Layer 5 of a small transformer language model trained on English Wikipedia (12 layers, counted from 0, width 96).
A neuron's activation on a vector x is GELU(weights . x), where the dot is the dot product.

Input weights of the MLP neurons that the questions are about. A number n stands for (n - 500) times 0.00075.
n21: 428,708,583,445,669,355,750,464,185,491,363,633,555,520,657,557,591,441,367,423,502,547,254,186,393,315,587,490,439,396,420,364,528,417,386,416,557,157,435,557,412,524,734,431,618,808,449,527,500,795,381,635,551,558,769,570,567,465,505,541,570,503,226,590,432,385,767,178,459,601,419,271,710,538,380,570,548,397,442,582,563,866,476,534,761,701,539,592,681,363,630,425,654,470,399,713
n36: 378,474,607,332,341,739,513,397,442,419,362,541,593,771,457,720,464,487,631,522,582,416,377,537,477,421,390,435,550,286,381,195,383,500,381,753,519,557,431,333,513,281,594,384,573,294,511,547,561,924,615,615,397,593,548,773,281,640,550,713,434,488,297,334,739,439,757,248,589,515,253,412,612,502,678,630,458,572,517,683,473,456,558,560,540,553,462,408,697,414,641,477,325,603,609,672
n124: 308,530,328,315,702,631,667,390,374,619,420,570,262,546,446,398,626,306,582,173,526,555,530,453,635,382,223,579,390,584,309,515,400,445,566,298,542,513,497,498,543,375,704,269,674,354,390,532,262,560,427,592,443,488,511,451,368,513,496,395,676,641,398,602,422,480,677,569,475,404,351,435,476,629,720,871,441,586,689,489,760,749,420,399,567,609,457,707,342,765,628,661,513,689,397,504
n126: 432,602,454,534,557,226,277,512,342,636,539,705,377,436,553,556,475,434,662,511,400,613,665,238,671,156,581,457,591,508,402,614,337,554,594,375,400,197,586,519,447,555,532,611,385,438,353,650,326,650,569,416,678,404,670,312,496,381,690,524,569,531,561,588,408,558,516,599,165,342,466,314,498,595,357,675,829,571,767,334,397,684,646,357,699,718,559,355,651,797,489,660,572,570,335,791
n127: 445,752,583,403,556,244,399,408,339,544,611,816,504,442,425,504,481,94,596,242,649,583,476,276,651,275,253,517,784,388,387,564,243,213,521,750,582,184,220,173,551,664,430,602,757,598,483,747,517,169,354,472,538,640,356,349,471,352,328,491,432,493,394,664,441,506,602,572,602,452,686,418,801,445,489,884,532,600,632,462,653,690,689,543,738,590,480,568,352,815,435,571,345,638,481,743
n152: 417,156,566,554,490,506,580,407,557,527,541,459,308,459,593,571,351,262,694,574,533,342,438,433,368,549,565,432,595,427,428,274,305,524,645,359,683,293,348,469,603,609,406,416,500,588,472,478,667,376,637,181,516,532,503,505,497,479,275,365,448,524,642,697,349,699,306,515,468,548,733,432,613,766,459,676,398,688,576,499,569,343,572,502,563,519,391,614,328,617,746,651,596,515,554,787
n160: 670,567,510,305,432,168,659,430,478,591,249,469,336,454,421,387,640,455,196,572,563,645,387,342,624,388,243,578,643,681,329,566,577,782,454,586,415,52,519,636,430,507,397,590,539,284,459,315,440,345,482,512,264,929,201,689,682,336,378,426,658,653,320,451,574,510,847,574,531,563,355,742,974,273,606,435,537,420,654,491,260,514,666,622,316,430,260,622,676,485,525,576,512,617,711,552
n210: 606,698,569,407,418,581,312,228,404,571,439,552,434,675,289,546,363,468,534,273,487,771,485,424,536,616,468,630,754,547,569,396,411,486,264,334,365,375,503,622,426,121,633,374,467,542,579,391,425,518,118,666,381,667,481,643,480,555,575,554,474,694,567,784,439,363,525,514,617,420,564,515,657,422,556,686,745,425,395,513,470,551,395,302,459,415,552,351,644,486,243,770,471,332,390,683
n233: 775,557,498,605,367,287,559,363,595,607,335,537,524,555,644,646,597,520,612,435,537,502,580,541,651,233,473,423,293,271,591,319,532,536,446,470,480,498,538,573,383,480,292,302,619,339,372,418,532,348,472,524,557,376,474,547,451,516,391,121,550,387,290,452,518,508,317,548,501,221,451,253,263,365,398,369,447,768,462,546,520,586,517,680,543,516,406,409,495,257,753,655,500,448,582,750

Each question shows a token from some text and the vector x that enters the MLP there. A number n stands for (n - 500) times 0.011.

"h": 666,691,554,447,488,525,468,509,501,464,495,331,582,506,447,390,576,421,474,694,517,545,438,647,452,485,734,525,244,392,574,528,469,512,509,617,724,537,523,498,531,380,287,505,481,281,582,637,537,498,580,318,555,508,724,361,491,480,622,627,496,522,685,551,583,465,341,515,629,317,486,501,257,377,610,327,512,602,373,688,578,415,461,374,539,398,584,477,585,501,416,579,560,404,322,328
Which neuron lights up most? n233

" (": 444,502,518,441,441,536,417,446,487,278,468,563,585,358,462,361,521,453,451,567,634,635,612,306,485,471,564,272,342,538,775,525,692,482,465,539,720,426,402,551,489,405,461,536,524,545,705,540,626,448,358,578,425,224,571,401,654,378,367,734,541,538,587,491,308,651,404,677,514,589,616,464,496,505,519,550,337,613,494,638,665,446,444,461,379,394,540,487,597,675,332,370,534,542,381,506
The most active neuron and its activation: n127, at about 0.79

"8": 514,379,273,407,431,583,433,516,444,300,511,633,583,403,418,353,589,606,449,457,609,560,471,525,502,448,554,360,328,540,592,367,531,414,413,563,698,602,442,537,403,386,714,559,466,363,606,552,291,454,590,628,526,45,682,512,600,358,726,719,588,451,531,511,507,634,494,557,558,462,584,679,496,254,588,487,484,520,508,481,611,458,359,451,584,404,662,433,587,621,290,558,522,529,395,499
Which two neurons fire most, strongest first? n124, n210

"el": 528,637,562,406,572,687,555,459,455,307,498,496,583,672,548,320,586,536,410,464,452,486,594,523,512,592,570,429,157,393,587,304,486,475,475,532,705,411,489,467,588,439,433,370,671,380,708,407,580,493,426,434,515,507,464,501,587,391,495,685,634,540,527,549,422,520,536,665,624,516,392,523,312,306,661,376,439,658,369,459,622,381,335,562,499,565,598,553,807,419,349,533,606,473,453,391
The three highest activations, in order: n36, n233, n210

"as": 636,595,319,695,483,545,361,465,567,456,484,323,574,464,462,506,494,565,532,656,399,587,599,584,496,488,711,647,320,358,675,404,463,530,490,608,704,562,576,474,523,554,384,417,330,491,652,464,416,442,443,542,516,256,621,409,567,434,565,563,515,656,335,543,692,570,407,609,594,323,584,465,427,448,655,547,303,652,380,513,658,540,389,493,370,329,540,293,553,596,377,593,425,332,253,413
Which neuron lights up most? n233

"ber": 481,475,608,570,430,676,499,483,377,424,392,470,705,531,486,305,545,289,413,602,530,422,376,490,488,511,749,560,219,606,648,245,461,615,598,464,707,396,565,448,508,416,570,426,476,491,531,630,534,520,494,465,336,430,621,471,620,331,665,534,427,649,505,437,356,528,473,493,560,561,260,634,315,469,585,387,410,655,546,563,511,313,434,578,481,463,655,622,606,487,452,466,665,541,591,407
Which neuron lights up most? n36

" the": 511,520,600,457,586,390,449,582,292,388,514,523,594,474,508,430,625,430,364,565,734,579,536,336,600,359,681,473,242,525,448,472,541,532,474,463,765,467,234,429,625,513,451,434,315,373,775,640,464,487,480,488,410,360,528,418,587,270,661,618,481,388,477,480,349,594,502,534,398,617,665,545,432,371,596,498,457,602,586,585,671,464,354,487,390,531,466,607,589,610,417,439,640,463,475,495
The most active neuron and its activation: n127, at about 1.2

"an": 521,683,545,538,383,719,473,429,509,432,397,289,612,612,543,407,440,821,449,603,476,521,447,566,571,610,754,526,251,452,653,470,472,495,532,439,615,381,561,481,466,463,413,338,266,296,644,589,719,507,565,627,379,422,481,413,502,322,547,600,517,588,525,451,390,312,469,486,629,405,429,586,382,470,589,585,405,674,413,567,566,486,348,531,499,363,642,469,616,742,320,527,447,459,353,730
Which neuron lights up most? n210

"n": 462,412,537,351,464,711,508,587,346,402,531,512,629,388,535,384,489,601,362,428,642,271,490,591,572,475,617,547,216,464,544,532,567,510,392,521,768,632,571,432,532,304,580,588,499,440,666,606,511,515,722,612,245,284,492,441,514,327,490,497,457,526,555,511,408,547,369,490,670,536,433,596,464,449,549,343,378,685,529,557,569,380,347,588,344,355,604,590,552,616,434,494,524,458,621,620
Which neuron lights up most? n36

"ur": 527,368,539,621,495,502,327,715,452,346,379,641,541,545,568,387,434,570,383,446,455,572,479,507,491,557,645,461,291,562,521,300,505,534,579,444,711,495,508,411,467,642,536,379,566,280,710,577,146,449,793,463,362,286,588,451,574,316,515,644,451,432,621,462,268,406,579,653,534,643,418,629,432,486,547,586,552,716,553,633,495,433,543,513,400,377,545,475,590,503,460,536,610,367,403,640
Which neuron lights up most? n126

"ic": 548,660,589,451,757,408,542,401,465,427,417,462,536,462,568,366,506,802,524,465,466,456,377,534,501,721,738,565,330,555,541,468,441,636,523,475,672,459,655,477,351,486,485,380,343,454,685,598,738,435,292,620,351,350,463,386,541,376,649,476,486,597,734,438,334,594,242,292,264,553,469,533,355,451,638,518,413,630,540,614,562,420,572,445,423,367,515,451,489,522,540,682,465,394,536,625
The three highest activations, in order: n210, n233, n152

"ed": 594,502,424,555,522,559,382,558,382,366,612,497,498,348,440,347,496,617,445,458,666,399,398,452,450,743,606,517,203,509,583,306,561,535,597,484,758,457,396,451,441,653,441,576,499,554,563,591,569,521,498,587,498,283,587,343,679,285,483,559,486,467,531,441,570,683,361,462,370,733,305,674,373,466,539,486,413,504,336,537,484,418,432,658,534,441,719,676,551,495,431,443,556,390,576,559
The most active neuron and its activation: n152, at about 0.054

"x": 533,515,520,448,646,423,589,470,318,401,509,411,479,564,435,435,524,654,360,551,380,409,527,696,510,531,726,543,204,533,610,353,625,585,371,461,741,581,681,433,518,519,415,419,594,503,638,537,652,622,475,447,367,499,545,475,467,435,494,460,312,584,537,739,446,591,370,455,531,606,405,593,337,643,471,493,267,673,438,558,685,454,398,520,540,437,552,549,617,476,327,518,471,494,353,424
Which neuron lights up most? n152

" s": 579,511,401,531,464,336,387,547,371,189,418,490,527,517,592,347,499,534,310,690,618,432,484,374,629,389,616,412,217,523,500,543,588,532,369,628,722,429,584,461,477,561,440,527,451,336,663,448,509,501,410,522,384,410,607,527,620,371,603,609,522,424,551,353,356,632,556,524,514,569,690,613,514,464,668,549,378,529,674,574,730,421,423,484,451,452,546,708,650,536,405,482,427,431,439,503
Which two neurons fire most, strongest first? n160, n21